Layer 4 of a small transformer language model trained on English Wikipedia (8 layers, counted from 0, width 128).
A neuron's activation on a vector x is SiLU(gate . x) times (in . x), where the dot is the dot product.

Input weights of the MLP neurons that the questions are about. A number n stands for (n - 500) times 0.0007.
n45 gate: 515,669,434,389,403,324,375,391,513,258,520,364,624,382,401,159,490,649,780,371,550,505,525,561,604,722,690,726,345,848,130,589,264,581,251,363,593,426,344,593,680,515,500,386,599,330,320,530,673,311,475,420,613,614,233,368,346,359,694,718,707,592,553,485,653,607,322,224,269,562,591,500,685,697,473,746,292,545,540,437,455,490,505,372,664,485,619,238,417,298,556,639,607,223,267,613,881,407,726,509,664,475,636,495,500,388,944,514,419,345,327,520,561,480,490,225,439,399,490,422,711,889,654,484,416,724,301,127
n61 gate: 395,711,361,596,509,716,699,438,606,655,577,636,671,353,243,465,509,386,429,142,482,603,711,517,389,509,547,420,548,576,227,720,545,643,711,367,513,273,592,709,435,807,500,737,774,577,371,540,699,606,386,307,677,343,591,548,635,600,449,456,607,431,448,419,755,752,682,518,296,665,486,343,374,700,306,551,634,621,683,227,532,761,802,367,385,598,675,408,518,450,274,567,751,470,680,430,319,523,434,389,583,289,353,721,530,526,629,563,787,381,657,472,688,437,413,500,509,687,564,418,391,359,496,462,268,614,469,449
n82 gate: 745,649,347,740,89,413,555,520,427,667,783,481,55,328,486,400,495,805,607,474,730,573,363,202,839,274,495,598,248,549,696,327,605,504,594,616,442,760,301,387,751,570,805,391,376,858,472,500,471,413,325,584,474,426,355,573,760,260,495,346,304,556,428,465,448,565,476,240,583,624,394,571,551,510,432,357,495,495,399,442,259,303,769,462,328,554,426,514,393,736,348,480,398,434,191,577,320,438,593,584,388,352,614,549,416,694,628,514,781,308,530,434,338,421,863,475,576,332,591,168,361,595,594,521,734,365,640,582
n102 gate: 424,677,522,362,313,505,352,520,710,523,623,500,515,261,233,495,813,380,655,469,222,437,595,287,661,409,349,271,355,461,514,491,708,411,466,555,514,198,529,432,602,668,858,324,397,727,430,593,562,293,843,377,531,348,395,471,343,718,309,462,281,571,280,608,765,454,780,529,713,775,595,455,673,410,441,682,652,539,345,654,355,329,748,542,756,665,500,471,369,281,298,388,326,382,529,734,543,592,573,384,368,554,504,839,601,645,841,624,445,783,807,430,465,480,345,394,420,724,420,517,633,555,177,265,304,524,811,531
n103 gate: 382,444,566,771,553,194,458,630,622,631,392,509,575,694,300,410,538,644,505,302,975,389,500,667,329,215,567,283,447,397,410,324,613,288,346,366,450,648,573,777,582,495,572,830,458,537,447,546,370,663,453,492,428,416,901,728,334,622,639,518,213,734,559,407,464,369,329,310,206,482,490,299,592,735,581,418,486,481,325,523,349,538,560,509,372,329,528,309,518,193,495,356,601,428,468,283,587,471,399,624,741,760,352,578,535,207,357,351,557,412,414,505,576,282,262,662,614,595,452,244,586,462,444,480,461,295,332,718
n115 gate: 524,467,525,169,534,722,525,504,522,415,388,544,578,443,418,631,602,377,638,709,367,432,492,504,484,172,579,634,616,669,651,461,400,653,636,757,617,577,371,378,555,616,411,397,521,740,630,291,643,610,712,320,764,882,521,561,384,550,289,568,684,390,548,640,468,477,687,651,642,464,517,416,372,424,489,386,684,257,533,500,467,735,704,582,523,541,566,740,695,554,601,467,375,721,608,432,593,615,642,574,496,586,420,622,450,557,463,573,437,481,745,542,546,697,441,597,487,675,634,572,265,291,668,426,807,540,484,706
n134 gate: 319,467,414,667,543,532,734,546,346,618,439,491,626,731,482,162,716,551,321,234,397,487,514,439,444,582,299,634,397,430,604,597,514,424,607,657,683,468,422,768,765,566,486,523,551,664,531,495,513,721,670,300,630,449,684,793,439,411,452,377,750,390,446,430,482,591,621,435,233,761,333,882,640,690,551,625,523,267,581,281,401,600,426,376,423,523,402,477,486,410,285,514,386,183,541,901,701,427,606,650,707,216,426,652,684,495,500,601,854,478,548,252,428,454,367,586,524,523,248,524,829,495,533,207,235,732,455,461
n150 gate: 512,470,601,508,318,570,504,408,283,658,453,467,336,450,568,362,418,707,371,531,428,473,660,532,328,541,569,487,439,614,223,496,449,366,572,509,355,316,488,596,853,424,795,534,580,703,585,416,512,461,479,481,413,340,291,467,397,304,664,451,500,552,713,538,305,508,480,521,475,821,599,396,478,561,376,331,370,378,860,327,299,487,675,363,322,721,475,192,429,359,431,445,521,536,455,666,471,693,446,880,687,626,780,525,357,276,588,670,697,548,439,595,625,382,676,599,728,443,457,460,529,551,651,311,562,516,368,342
n161 gate: 748,804,581,400,667,670,424,311,320,693,304,442,608,403,722,264,561,539,350,298,341,535,561,525,339,421,33,548,488,511,364,434,423,273,343,572,703,811,718,194,657,686,823,343,619,957,267,646,505,545,357,718,534,354,511,888,403,664,444,516,366,266,574,962,312,591,594,683,570,432,572,355,674,679,664,478,457,467,401,654,670,605,757,72,639,876,853,299,746,698,244,484,298,568,484,623,862,567,559,392,371,614,639,532,459,532,403,454,429,536,556,367,849,695,533,766,456,668,577,675,641,467,592,540,335,463,273,506
n252 gate: 656,727,700,461,340,404,518,637,504,554,380,569,496,751,661,513,431,540,364,449,922,786,695,404,522,686,636,557,385,536,388,492,433,395,438,441,360,887,478,487,532,504,596,682,496,393,402,487,590,541,473,544,155,753,383,587,529,500,536,141,213,605,318,398,774,604,444,672,465,483,391,514,716,371,655,596,633,602,441,526,514,396,570,458,822,632,625,574,496,265,655,420,744,372,470,371,382,537,592,424,596,491,465,719,400,417,518,738,239,639,495,868,500,234,650,618,763,410,527,523,393,405,496,382,580,322,686,500
n45 in: 406,532,390,487,419,690,444,404,508,396,708,198,698,349,654,429,462,383,514,357,547,568,434,387,413,751,434,532,433,431,522,296,393,613,297,765,600,623,599,422,533,918,571,330,237,403,579,785,544,619,565,508,323,306,477,351,357,523,618,320,289,287,594,158,331,660,656,564,614,139,410,420,624,487,470,548,348,491,453,509,594,406,495,711,508,665,814,581,282,664,713,583,441,664,631,557,704,443,887,461,624,408,439,231,725,541,271,487,439,657,562,240,439,606,284,429,688,710,500,472,366,477,854,692,558,374,532,462
n61 in: 496,606,578,500,626,628,700,395,437,626,631,690,656,458,440,500,470,393,542,251,683,411,707,786,307,562,338,659,481,517,296,488,526,600,593,638,525,396,376,650,456,283,339,875,631,352,601,563,618,561,329,285,605,382,735,641,496,496,435,615,835,392,212,661,504,591,549,450,454,463,414,439,238,463,201,652,609,551,324,483,547,759,467,641,628,546,462,397,546,551,335,550,405,455,360,382,442,259,417,548,609,517,433,725,623,405,353,500,466,647,444,431,487,374,565,124,672,745,767,335,337,457,660,549,411,504,405,487
n82 in: 538,443,515,546,433,273,539,747,458,361,513,398,369,405,380,471,644,635,543,550,645,428,237,356,725,398,638,461,391,570,479,644,773,520,561,375,406,414,231,586,793,518,478,374,325,859,521,635,555,446,438,356,491,552,584,329,516,443,683,156,552,473,525,312,424,394,513,357,311,517,496,540,342,263,528,262,661,321,580,748,606,540,625,795,488,435,609,538,560,580,366,552,676,533,432,816,449,473,840,380,563,544,241,694,291,577,457,692,756,434,728,362,460,422,696,438,602,534,500,530,660,341,256,546,500,615,687,191
n102 in: 496,345,371,765,631,496,607,447,538,360,646,565,712,627,492,445,545,552,530,633,589,346,315,458,697,513,344,452,540,354,393,458,611,536,438,509,140,653,487,391,363,695,328,632,663,394,508,557,530,355,857,563,450,324,648,738,409,411,333,349,789,310,521,447,666,640,440,544,291,572,108,310,473,414,451,327,373,593,599,530,478,563,509,340,476,548,580,633,487,522,155,298,500,559,543,815,374,743,391,575,281,681,457,374,326,314,377,645,504,412,572,486,514,716,136,735,239,504,388,581,777,478,394,392,412,207,517,629
n103 in: 483,345,568,641,491,344,487,590,579,480,353,559,667,606,447,289,478,562,534,344,790,319,439,447,389,312,525,457,357,363,396,383,491,426,410,680,437,632,651,861,469,500,407,697,693,720,332,761,380,580,604,381,562,311,713,828,460,461,456,437,411,262,412,113,479,364,334,449,123,562,675,315,580,700,492,354,256,440,465,601,317,645,424,484,358,470,543,349,314,378,421,419,458,459,525,478,466,451,411,598,708,607,287,623,488,462,330,375,470,496,275,386,540,526,456,755,430,438,504,534,678,605,363,294,405,227,575,786
n115 in: 463,664,426,300,642,541,449,429,610,496,568,644,563,571,208,549,716,412,703,622,305,535,530,389,492,431,371,433,570,748,630,456,403,481,513,672,636,704,459,654,457,487,314,550,643,648,247,90,792,327,521,274,617,454,611,772,480,513,461,525,729,522,455,643,710,563,541,329,579,755,466,431,391,533,747,487,876,332,449,586,325,517,808,312,458,617,618,553,459,445,409,475,368,464,623,422,479,509,554,556,591,441,496,372,536,475,554,571,479,444,590,302,590,592,731,311,684,712,577,496,439,368,693,388,681,410,270,693
n134 in: 148,491,677,830,401,504,676,487,538,308,290,253,544,448,525,433,383,512,293,459,430,512,272,549,574,585,324,379,483,570,344,504,548,492,369,469,483,474,239,798,563,421,374,591,290,285,234,509,550,307,350,184,342,295,606,457,574,496,527,309,725,652,394,347,340,569,382,240,509,618,255,496,622,559,564,603,413,605,451,197,407,821,470,708,388,388,312,415,427,323,491,808,539,588,479,392,616,699,608,574,626,217,369,423,504,470,613,594,743,442,411,473,402,352,469,621,576,648,398,641,479,309,461,282,578,496,381,505
n150 in: 574,408,645,248,669,436,665,238,410,521,584,381,626,432,504,482,390,517,364,754,604,426,590,518,454,556,592,686,581,783,393,478,508,368,615,578,308,292,410,666,496,458,618,519,596,538,391,572,533,421,543,305,647,519,349,256,536,446,551,381,644,535,604,741,393,407,356,735,462,541,461,539,266,441,518,335,359,607,547,376,256,426,375,373,272,655,515,206,470,496,469,473,695,683,474,544,496,623,360,435,425,656,574,560,489,346,667,618,585,413,649,653,797,355,258,512,547,415,449,567,592,562,611,528,532,601,571,341
n161 in: 792,714,560,200,415,757,495,409,407,736,271,590,636,356,717,425,530,430,486,485,114,260,624,500,240,472,430,438,375,422,308,486,622,447,597,510,595,649,604,284,870,778,595,273,418,588,694,678,668,330,230,717,460,689,417,633,209,427,381,486,442,460,538,636,463,591,355,567,610,551,421,505,836,383,598,226,519,709,633,481,475,515,840,472,460,841,675,344,500,751,550,727,405,388,457,595,724,470,615,358,35,297,470,342,395,638,534,586,804,445,679,659,396,732,451,634,401,631,703,589,584,618,447,469,316,500,528,515
n252 in: 488,411,463,340,621,732,526,450,507,433,368,677,390,291,415,476,604,481,483,456,487,154,427,564,563,418,370,266,522,420,471,500,628,615,525,474,438,688,550,588,736,555,700,239,640,691,496,521,337,513,513,379,469,259,573,372,559,368,621,442,810,613,504,555,541,611,643,601,500,341,327,409,636,676,651,574,428,458,672,694,517,453,462,464,504,483,483,278,533,346,313,769,521,431,776,868,612,377,746,368,557,660,567,508,698,550,395,393,697,468,327,349,543,622,776,452,470,570,647,522,602,195,513,509,140,682,158,553

Each question shows a token from some text and the vector x that enters the MLP there. A number n stands for (n - 500) times 0.0059.

"ing": 510,491,693,370,659,490,497,327,756,456,524,460,629,513,469,504,513,427,596,447,570,409,589,388,497,393,427,490,563,552,445,616,492,450,382,445,489,589,464,540,432,467,499,541,386,465,540,559,470,470,452,423,568,542,575,515,514,619,555,529,537,594,488,392,532,532,609,428,616,454,519,461,581,409,491,619,334,484,514,624,588,556,449,510,360,475,424,539,546,503,501,480,518,360,459,482,494,585,649,466,512,477,479,507,671,443,478,491,487,458,548,585,493,531,413,551,582,519,518,533,534,429,532,442,549,538,529,492
The neuron with the highest activation: n45

" and": 445,543,601,473,607,506,477,474,692,480,533,430,703,480,506,475,495,556,581,631,480,162,548,354,554,507,508,456,560,473,414,577,485,403,533,487,489,478,392,457,465,548,480,440,526,455,523,410,559,540,513,545,539,527,469,470,411,476,564,542,536,601,569,467,608,412,563,596,479,455,461,659,333,409,514,457,619,636,499,507,480,477,521,448,369,396,615,493,550,590,549,451,552,499,498,432,526,696,412,509,468,424,436,492,611,400,532,513,501,494,560,559,503,543,456,567,567,416,491,535,438,437,565,487,471,426,459,478
The neuron with the highest activation: n115

" he": 455,556,723,530,484,528,666,512,603,385,438,491,613,515,463,514,437,519,257,661,421,382,391,539,394,383,356,616,544,475,355,530,508,561,348,474,496,368,458,613,554,543,406,473,502,472,534,445,488,411,457,514,469,491,476,522,517,363,472,546,498,325,595,518,402,370,445,563,520,404,386,621,564,708,546,392,556,425,556,471,365,514,308,536,454,555,573,496,444,533,372,481,456,488,714,625,351,501,513,336,425,720,489,574,589,300,651,532,499,547,608,541,479,462,472,490,488,610,616,584,571,589,528,561,441,374,415,328
The neuron with the highest activation: n150

"E": 623,622,759,356,421,673,538,412,603,545,626,569,612,462,539,645,561,520,532,427,340,568,423,541,467,470,658,485,555,466,328,425,586,610,465,400,537,441,532,591,458,493,433,490,538,429,557,457,509,474,423,456,489,563,641,385,577,462,631,555,550,435,596,439,448,470,550,481,515,450,573,547,582,506,483,538,428,510,566,571,515,524,475,484,469,305,573,573,517,524,443,448,436,569,423,598,485,532,567,383,602,221,454,404,391,342,596,655,577,555,534,439,492,398,457,379,565,556,535,530,602,424,458,516,424,597,437,494
Which neuron fires most, and how strongly? n61, at about 0.48

"y": 317,558,735,564,446,566,556,532,574,504,426,601,716,504,727,501,429,415,489,585,504,583,433,415,506,391,444,450,556,474,455,532,494,539,485,484,377,435,494,515,514,599,413,564,541,511,512,687,506,585,576,488,420,511,633,516,515,579,496,652,520,487,548,497,473,465,536,487,496,475,306,556,515,688,513,335,252,449,405,518,571,504,384,468,304,542,429,637,531,338,401,488,651,553,487,638,523,658,566,477,592,492,515,431,577,409,473,447,451,550,578,470,554,681,442,486,414,509,532,564,581,490,540,502,510,484,505,406
Which three neurons fire most, strongest first? n134, n103, n82

" |": 566,471,349,462,519,450,503,421,736,496,514,541,529,447,553,500,497,524,506,500,491,290,499,465,529,433,479,527,548,555,496,566,461,298,581,476,455,522,525,507,519,526,414,456,570,528,521,562,561,513,481,864,639,475,515,529,549,569,545,473,452,397,429,495,433,288,500,507,593,506,553,515,406,594,506,564,433,498,481,479,429,498,501,541,545,516,567,469,422,432,489,450,610,537,459,497,442,580,614,476,528,544,414,509,440,520,532,439,565,486,512,555,521,597,453,415,557,569,494,552,568,538,558,450,598,696,501,507
Which neuron fires most, and how strongly? n134, at about 0.12

" Char": 468,382,644,380,626,522,501,545,693,407,493,447,463,363,362,555,468,415,697,641,578,555,624,702,601,383,671,466,537,551,441,462,346,528,642,540,566,404,483,396,629,442,456,552,544,441,514,444,386,393,576,501,535,470,410,371,692,680,511,402,536,409,475,397,420,443,546,517,392,551,434,587,367,381,502,539,471,541,458,443,552,462,512,556,465,385,514,416,626,561,562,451,474,444,446,440,422,492,409,458,408,530,482,660,419,420,498,633,526,544,447,572,435,510,335,476,482,605,534,514,643,504,518,552,273,532,465,517
The neuron with the highest activation: n161

" Po": 533,470,556,441,570,571,509,432,664,526,574,510,640,449,379,513,640,439,595,508,457,601,448,547,517,518,640,617,559,620,412,380,462,611,593,475,640,481,451,535,730,454,391,465,477,426,472,404,525,468,609,563,667,305,565,504,588,570,516,320,635,454,495,402,431,404,398,591,371,481,634,470,411,384,516,469,409,417,514,332,334,556,270,488,470,467,588,554,435,415,523,544,503,583,713,648,388,569,522,451,554,449,495,499,498,561,477,418,607,506,665,477,450,575,549,466,551,475,560,507,534,595,495,455,562,594,437,485
The two highest activations, in order: n115, n134

" population": 415,434,589,363,532,665,416,519,723,511,575,552,643,501,387,623,319,422,562,587,648,454,555,523,554,404,394,509,545,560,539,632,540,517,506,519,511,493,469,614,581,455,352,304,337,480,468,430,459,307,533,394,584,307,415,412,501,582,412,599,542,440,451,527,530,590,519,520,415,503,556,434,589,429,576,510,502,595,478,493,499,445,592,554,473,408,504,502,447,473,636,490,515,547,366,559,363,400,586,439,599,462,441,398,403,304,502,525,633,504,516,547,500,524,645,583,343,491,634,516,616,399,416,428,456,550,455,536
Which neuron fires most, and how strongly? n115, at about 0.23

"gar": 484,400,676,389,540,448,505,459,520,459,602,548,610,474,473,589,530,419,505,600,550,488,552,633,492,395,549,486,565,475,582,518,411,476,518,326,442,505,637,463,620,686,502,653,686,438,535,513,497,449,446,374,559,474,487,351,470,523,600,440,555,528,462,546,481,430,413,535,580,440,547,603,468,478,554,343,392,454,444,396,483,513,385,496,527,531,607,473,382,623,508,471,521,471,551,473,525,588,459,654,392,435,521,571,315,640,423,208,498,463,414,438,343,479,402,481,567,420,602,516,489,375,557,479,570,449,504,618
Which three neurons fire most, strongest first? n82, n134, n103

"qui": 352,412,645,421,681,511,741,551,613,514,475,350,407,494,502,331,402,551,539,292,559,560,531,621,582,513,540,660,537,345,296,440,389,517,450,300,459,476,523,610,562,556,452,544,503,433,537,478,582,435,672,364,380,517,520,429,490,629,550,634,492,575,414,484,468,458,389,600,524,559,533,643,544,518,480,579,497,521,550,478,390,567,524,509,341,554,468,522,461,443,496,513,494,466,614,470,409,683,508,518,522,527,534,438,484,501,425,371,465,492,713,523,591,647,324,188,585,649,576,592,582,540,414,441,372,520,529,633
The neuron with the highest activation: n61

"ip": 487,434,699,361,600,644,485,453,528,427,465,448,529,503,411,615,381,450,680,374,640,615,644,567,414,729,531,529,545,463,360,514,538,412,562,166,384,574,397,454,784,489,380,497,466,534,431,549,384,539,528,622,526,467,648,477,500,442,563,515,630,683,298,590,548,510,552,450,580,467,437,361,594,373,513,415,432,635,404,472,512,511,324,515,510,568,570,403,363,385,809,510,488,478,560,636,440,491,420,421,548,545,451,559,393,458,540,464,541,533,508,475,413,519,591,397,443,364,531,540,555,576,394,473,591,665,470,533
The neuron with the highest activation: n252

" a": 600,601,651,525,319,521,470,433,692,549,567,443,584,526,351,501,498,530,446,406,346,307,496,573,452,543,591,426,552,569,432,542,554,445,381,419,493,572,530,549,610,639,438,424,518,547,500,751,419,423,559,578,482,426,359,546,549,472,562,544,389,415,457,409,538,476,491,519,379,461,625,639,421,659,497,501,508,453,483,443,637,538,683,493,381,482,446,439,541,542,436,613,608,572,549,512,649,470,581,486,511,501,512,461,456,360,443,448,416,509,550,490,637,539,632,488,439,371,478,592,559,581,491,461,492,327,380,407
The neuron with the highest activation: n161

" for": 512,502,584,405,527,542,452,522,802,417,501,350,384,487,507,498,629,454,459,446,466,351,557,473,485,503,456,344,557,540,466,531,484,461,634,597,422,471,424,608,536,538,351,514,508,495,535,477,611,476,490,403,542,495,376,531,438,611,573,423,452,509,567,478,631,405,606,542,559,544,558,412,442,455,475,493,484,503,447,535,437,370,567,529,358,515,503,474,532,548,507,597,525,396,585,431,455,514,478,464,466,554,487,512,603,441,578,473,395,448,609,534,615,642,550,474,587,509,524,554,523,486,583,569,505,511,513,444
The neuron with the highest activation: n115

" ": 747,461,263,520,543,407,588,539,557,443,521,574,582,505,520,517,553,375,484,533,564,533,458,490,498,552,510,586,554,511,482,470,462,537,506,503,356,456,498,529,501,555,406,437,483,359,553,555,538,554,524,431,551,482,607,504,789,523,576,464,484,431,510,488,597,480,503,748,546,486,567,518,334,568,533,384,528,462,521,556,502,504,350,545,561,429,483,457,457,470,501,452,539,480,520,459,469,506,609,476,539,531,420,500,586,490,438,481,510,505,416,571,528,323,481,452,545,547,583,597,521,525,568,445,504,590,486,459
The neuron with the highest activation: n161

" be": 560,612,650,533,743,521,494,560,642,291,535,528,610,533,513,395,654,423,477,458,636,362,496,515,522,456,481,559,547,526,319,476,580,615,529,510,629,490,439,482,500,464,462,525,609,349,507,511,493,495,445,448,545,360,393,503,518,426,420,569,489,380,507,536,500,243,463,558,455,547,639,471,669,495,530,480,573,440,457,614,616,592,628,501,461,406,584,327,484,551,536,627,370,540,539,561,445,557,561,458,466,544,515,506,644,452,526,462,530,615,462,526,312,498,585,326,651,448,395,492,543,571,602,447,318,718,441,489
The two highest activations, in order: n61, n161

"us": 449,401,754,439,697,430,490,535,574,513,618,553,504,503,501,479,625,361,478,497,663,557,548,432,544,471,430,435,548,406,590,487,336,446,605,399,408,669,520,569,537,516,369,508,598,247,537,537,468,388,550,419,546,513,384,421,495,546,626,469,454,619,299,592,669,440,547,550,268,606,468,447,548,600,547,441,427,496,562,715,551,595,381,546,431,475,580,466,508,426,530,567,579,551,472,412,526,502,639,514,423,509,487,494,593,511,460,493,596,513,480,544,463,672,390,483,536,396,645,562,431,409,609,525,583,685,530,539
The two highest activations, in order: n252, n161

"m": 355,463,514,464,589,541,554,369,561,403,389,471,572,500,586,518,363,442,613,568,564,532,653,515,519,482,462,471,557,485,609,437,534,511,490,363,421,465,556,468,499,462,409,474,370,516,561,555,423,450,537,499,460,378,503,454,536,649,392,366,578,514,602,424,400,614,490,623,432,341,669,525,425,570,542,472,426,497,475,367,490,399,404,567,520,490,514,361,396,502,509,458,762,714,527,573,514,441,712,487,453,752,497,320,482,561,484,354,447,483,606,528,551,587,558,430,528,440,414,482,537,442,373,373,345,618,420,543
Which three neurons fire most, strongest first? n115, n61, n161

"me": 506,560,825,379,649,470,563,414,622,486,424,612,385,471,519,662,378,543,578,427,656,481,632,573,311,591,464,537,545,651,550,562,494,599,494,472,545,529,434,521,528,445,513,552,601,392,538,425,451,608,452,489,402,360,607,450,441,556,563,427,543,592,366,506,517,563,465,560,465,378,503,473,703,500,507,519,524,385,542,437,389,349,214,492,362,560,569,542,509,468,604,605,593,498,458,519,468,463,423,456,447,528,528,518,464,508,444,428,626,616,524,441,431,448,527,353,515,448,454,598,544,408,400,481,446,416,372,449
Which three neurons fire most, strongest first? n252, n102, n82

"um": 374,338,769,360,680,612,513,473,610,609,493,602,494,574,497,552,448,351,587,500,582,618,484,467,410,550,459,321,535,470,478,567,605,429,470,425,514,495,360,502,659,472,464,542,630,590,542,466,386,423,568,551,440,525,490,428,495,541,467,423,428,552,322,455,608,554,592,440,473,527,597,544,507,616,569,491,322,492,541,605,457,545,330,718,399,519,493,451,450,415,593,538,456,579,430,510,425,368,564,477,398,679,444,395,575,498,519,543,369,597,529,526,422,292,487,458,458,370,451,535,480,461,574,567,467,595,493,558
Which three neurons fire most, strongest first? n252, n161, n103

" La": 525,546,667,463,421,544,572,610,629,493,474,524,441,443,652,525,558,548,355,471,395,418,519,504,562,398,599,427,562,434,488,369,363,580,473,463,411,442,501,584,632,466,427,486,576,584,411,523,418,352,577,501,527,346,597,521,669,478,637,421,429,389,486,493,401,409,376,533,354,454,449,478,564,499,535,372,429,414,544,510,620,484,341,472,406,381,661,509,501,528,578,555,574,484,557,527,526,464,608,504,429,404,488,377,540,538,551,603,462,539,635,420,511,599,497,557,393,476,460,555,403,397,546,510,646,558,494,465
The neuron with the highest activation: n61

"pen": 486,511,459,399,618,448,397,404,718,429,649,342,539,446,574,388,640,463,457,288,631,611,647,618,520,557,548,401,541,320,494,502,571,551,636,414,551,588,534,608,529,533,571,410,504,434,500,532,453,688,646,456,623,478,584,488,518,467,610,505,658,448,402,570,484,551,477,383,345,362,591,501,649,493,459,406,607,549,570,450,427,445,351,509,467,585,489,432,467,470,639,539,593,505,559,440,503,550,580,388,480,464,508,297,317,448,527,378,542,467,477,462,616,464,394,349,471,454,429,554,582,513,550,692,412,625,579,441
The neuron with the highest activation: n45

" are": 446,641,690,515,578,543,428,599,745,302,600,464,512,560,605,434,541,492,446,461,491,327,489,538,626,452,548,503,531,476,391,587,542,627,529,568,564,490,413,530,376,538,454,458,500,512,553,502,498,533,488,459,552,511,417,508,406,531,324,491,630,283,463,521,678,312,507,467,407,398,481,604,566,581,526,344,588,510,378,485,587,650,494,483,505,543,359,401,479,555,462,504,565,522,553,499,398,609,630,532,455,402,408,481,642,483,469,620,478,606,501,435,503,422,535,569,511,465,403,520,584,528,535,531,523,541,462,380
The neuron with the highest activation: n134

"n": 491,331,700,502,504,396,630,396,474,485,504,414,544,549,547,561,480,471,497,336,645,470,581,462,508,500,552,507,573,525,593,468,581,734,518,438,408,518,599,523,742,518,460,516,496,444,602,442,498,546,403,521,463,481,612,473,545,423,491,518,625,533,597,524,445,546,513,586,555,583,638,562,579,562,516,560,366,385,481,403,486,454,589,454,450,386,450,410,421,486,584,549,673,562,434,472,641,552,433,429,404,399,479,544,502,580,499,339,453,404,448,634,415,475,413,426,497,509,589,547,460,494,539,492,397,597,465,556
Which three neurons fire most, strongest first? n102, n115, n134

" T": 501,412,661,401,395,526,558,487,475,420,439,453,442,473,446,383,524,477,557,697,481,463,494,533,555,558,679,552,548,535,546,599,553,518,510,478,423,526,573,615,573,430,485,518,510,553,575,374,495,533,471,574,541,471,465,480,829,519,514,509,522,654,455,496,456,556,407,484,542,533,515,530,559,279,540,461,503,392,541,428,420,549,534,504,456,330,504,619,573,482,533,540,436,526,477,569,586,618,518,338,415,410,449,469,405,471,554,529,511,460,505,370,499,327,511,498,575,459,559,564,389,535,476,375,450,663,532,615
Which three neurons fire most, strongest first? n82, n103, n61

"c": 413,476,579,493,602,405,398,517,532,460,445,598,541,586,474,462,372,377,607,426,607,480,520,582,398,529,483,509,551,431,478,574,601,630,672,707,370,617,538,555,511,496,547,471,535,423,548,430,521,388,500,619,271,529,542,276,434,476,506,484,376,514,474,441,434,478,558,468,540,455,593,530,546,616,437,467,525,542,591,486,682,648,545,524,377,500,575,490,559,436,615,396,496,529,647,557,560,576,446,495,549,645,418,533,559,544,580,324,512,298,551,547,636,396,423,287,228,538,542,547,612,520,411,448,334,655,583,587
The two highest activations, in order: n103, n115

" the": 500,477,539,483,563,538,335,466,762,380,424,556,367,490,422,428,604,567,375,415,464,253,321,418,542,500,596,461,546,426,392,669,478,572,372,470,501,456,559,450,466,560,375,481,437,333,519,558,571,413,452,607,454,456,551,469,509,491,385,544,477,556,532,511,454,565,556,426,366,380,477,465,523,574,455,454,560,440,421,484,580,772,492,496,526,344,578,351,440,557,516,429,522,483,526,472,505,453,607,538,512,551,460,469,476,402,519,500,552,493,594,516,581,567,640,431,515,532,553,518,563,577,568,450,594,574,457,431
Which neuron fires most, and how strongly? n45, at about 0.22

"ad": 472,392,483,488,583,293,619,489,581,325,520,543,573,387,512,490,667,491,540,510,396,590,483,640,608,354,509,612,559,540,505,559,574,480,357,536,549,425,626,486,472,748,381,454,539,404,443,579,460,563,464,471,554,521,472,412,472,422,291,421,375,631,584,463,463,532,442,374,599,524,485,589,409,528,541,307,485,490,531,484,483,680,317,416,425,478,567,461,518,534,618,484,524,610,559,674,448,571,378,468,210,394,441,541,460,232,577,475,501,417,456,521,646,604,544,603,555,453,546,557,548,481,453,468,489,496,490,524
The neuron with the highest activation: n252

"ation": 639,464,714,369,566,527,441,470,727,392,456,552,626,493,406,572,481,526,553,484,532,592,710,404,468,316,506,484,549,517,515,627,513,480,416,529,499,561,532,663,485,508,548,493,468,495,497,424,600,466,513,449,578,477,533,466,482,451,431,638,606,559,476,423,569,497,449,353,512,474,597,553,626,560,514,439,529,551,625,589,517,462,219,514,417,617,511,419,551,421,605,567,512,639,232,407,463,536,708,431,566,551,454,452,463,506,536,554,465,475,485,481,422,434,455,409,499,439,497,535,561,540,400,471,654,578,439,527
The neuron with the highest activation: n115

" not": 535,453,603,398,542,584,532,560,631,389,489,475,422,476,435,441,402,458,523,529,796,423,565,475,645,482,523,430,537,639,482,600,566,516,608,544,474,507,383,472,556,418,539,382,404,568,590,501,362,496,370,381,694,590,386,446,558,562,535,398,478,329,486,594,614,318,540,493,459,500,606,530,365,428,518,446,408,600,650,651,355,508,600,531,422,455,481,237,537,475,547,556,562,437,451,633,505,616,634,442,283,584,511,624,430,472,435,437,551,542,577,580,552,510,772,433,498,461,463,540,568,541,433,515,337,619,564,402
The two highest activations, in order: n82, n150

"g": 389,593,637,429,589,504,437,492,462,477,496,476,585,563,609,441,349,409,362,580,579,477,521,578,536,556,483,508,576,564,542,468,483,510,484,336,397,393,600,517,607,478,421,577,593,599,588,424,546,487,500,471,410,536,533,473,474,518,472,421,454,357,536,429,428,573,388,518,483,369,650,580,477,475,516,474,413,500,549,344,449,516,494,468,457,534,548,311,440,533,643,458,427,669,477,599,549,496,486,402,479,391,438,479,406,501,388,331,417,552,530,442,448,683,347,526,500,617,521,504,586,553,447,486,552,517,441,677
Which neuron fires most, and how strongly? n161, at about 0.3

"|": 378,495,396,477,499,473,539,573,773,562,469,450,469,524,351,457,566,503,434,423,483,349,507,532,493,502,550,453,558,490,415,512,509,430,454,423,532,567,515,454,504,473,443,469,350,475,476,442,578,484,439,737,533,613,551,438,518,593,499,523,560,514,555,475,336,473,522,539,600,512,545,587,451,425,568,361,606,438,569,421,486,594,432,555,450,444,437,484,572,532,460,471,534,425,409,460,466,382,673,521,452,619,419,441,424,628,530,441,499,501,534,347,457,552,526,451,505,549,477,570,551,508,467,511,489,511,569,470
Which neuron fires most, and how strongly? n150, at about 0.16

"ci": 386,375,623,401,491,470,548,391,546,514,550,349,530,600,539,528,320,459,456,400,413,636,416,592,598,406,651,489,543,320,347,485,601,467,582,548,523,481,443,596,505,537,512,594,531,491,501,415,435,373,503,446,459,470,598,400,517,580,387,378,457,497,328,371,607,546,493,484,576,426,591,571,451,620,448,342,504,568,378,528,456,521,227,517,423,420,595,450,321,347,573,483,574,507,569,710,354,657,517,453,420,375,479,345,222,490,236,493,445,448,506,516,582,533,502,518,441,544,511,554,673,576,331,585,605,516,443,443
Which neuron fires most, and how strongly? n115, at about 0.24

")": 411,517,500,488,710,513,487,456,753,469,516,551,588,424,402,482,468,485,430,555,514,432,602,564,477,473,500,419,565,497,497,655,480,442,479,501,496,549,494,683,399,491,294,548,530,468,456,479,544,384,527,471,782,464,633,559,486,594,440,595,518,361,523,597,618,467,468,431,569,601,459,539,464,692,529,635,484,512,431,480,443,423,554,521,525,438,542,497,488,540,390,466,503,444,538,454,459,598,576,466,458,502,478,569,583,390,446,568,501,548,541,451,644,525,522,432,517,590,425,529,651,571,598,429,451,603,362,470
The neuron with the highest activation: n61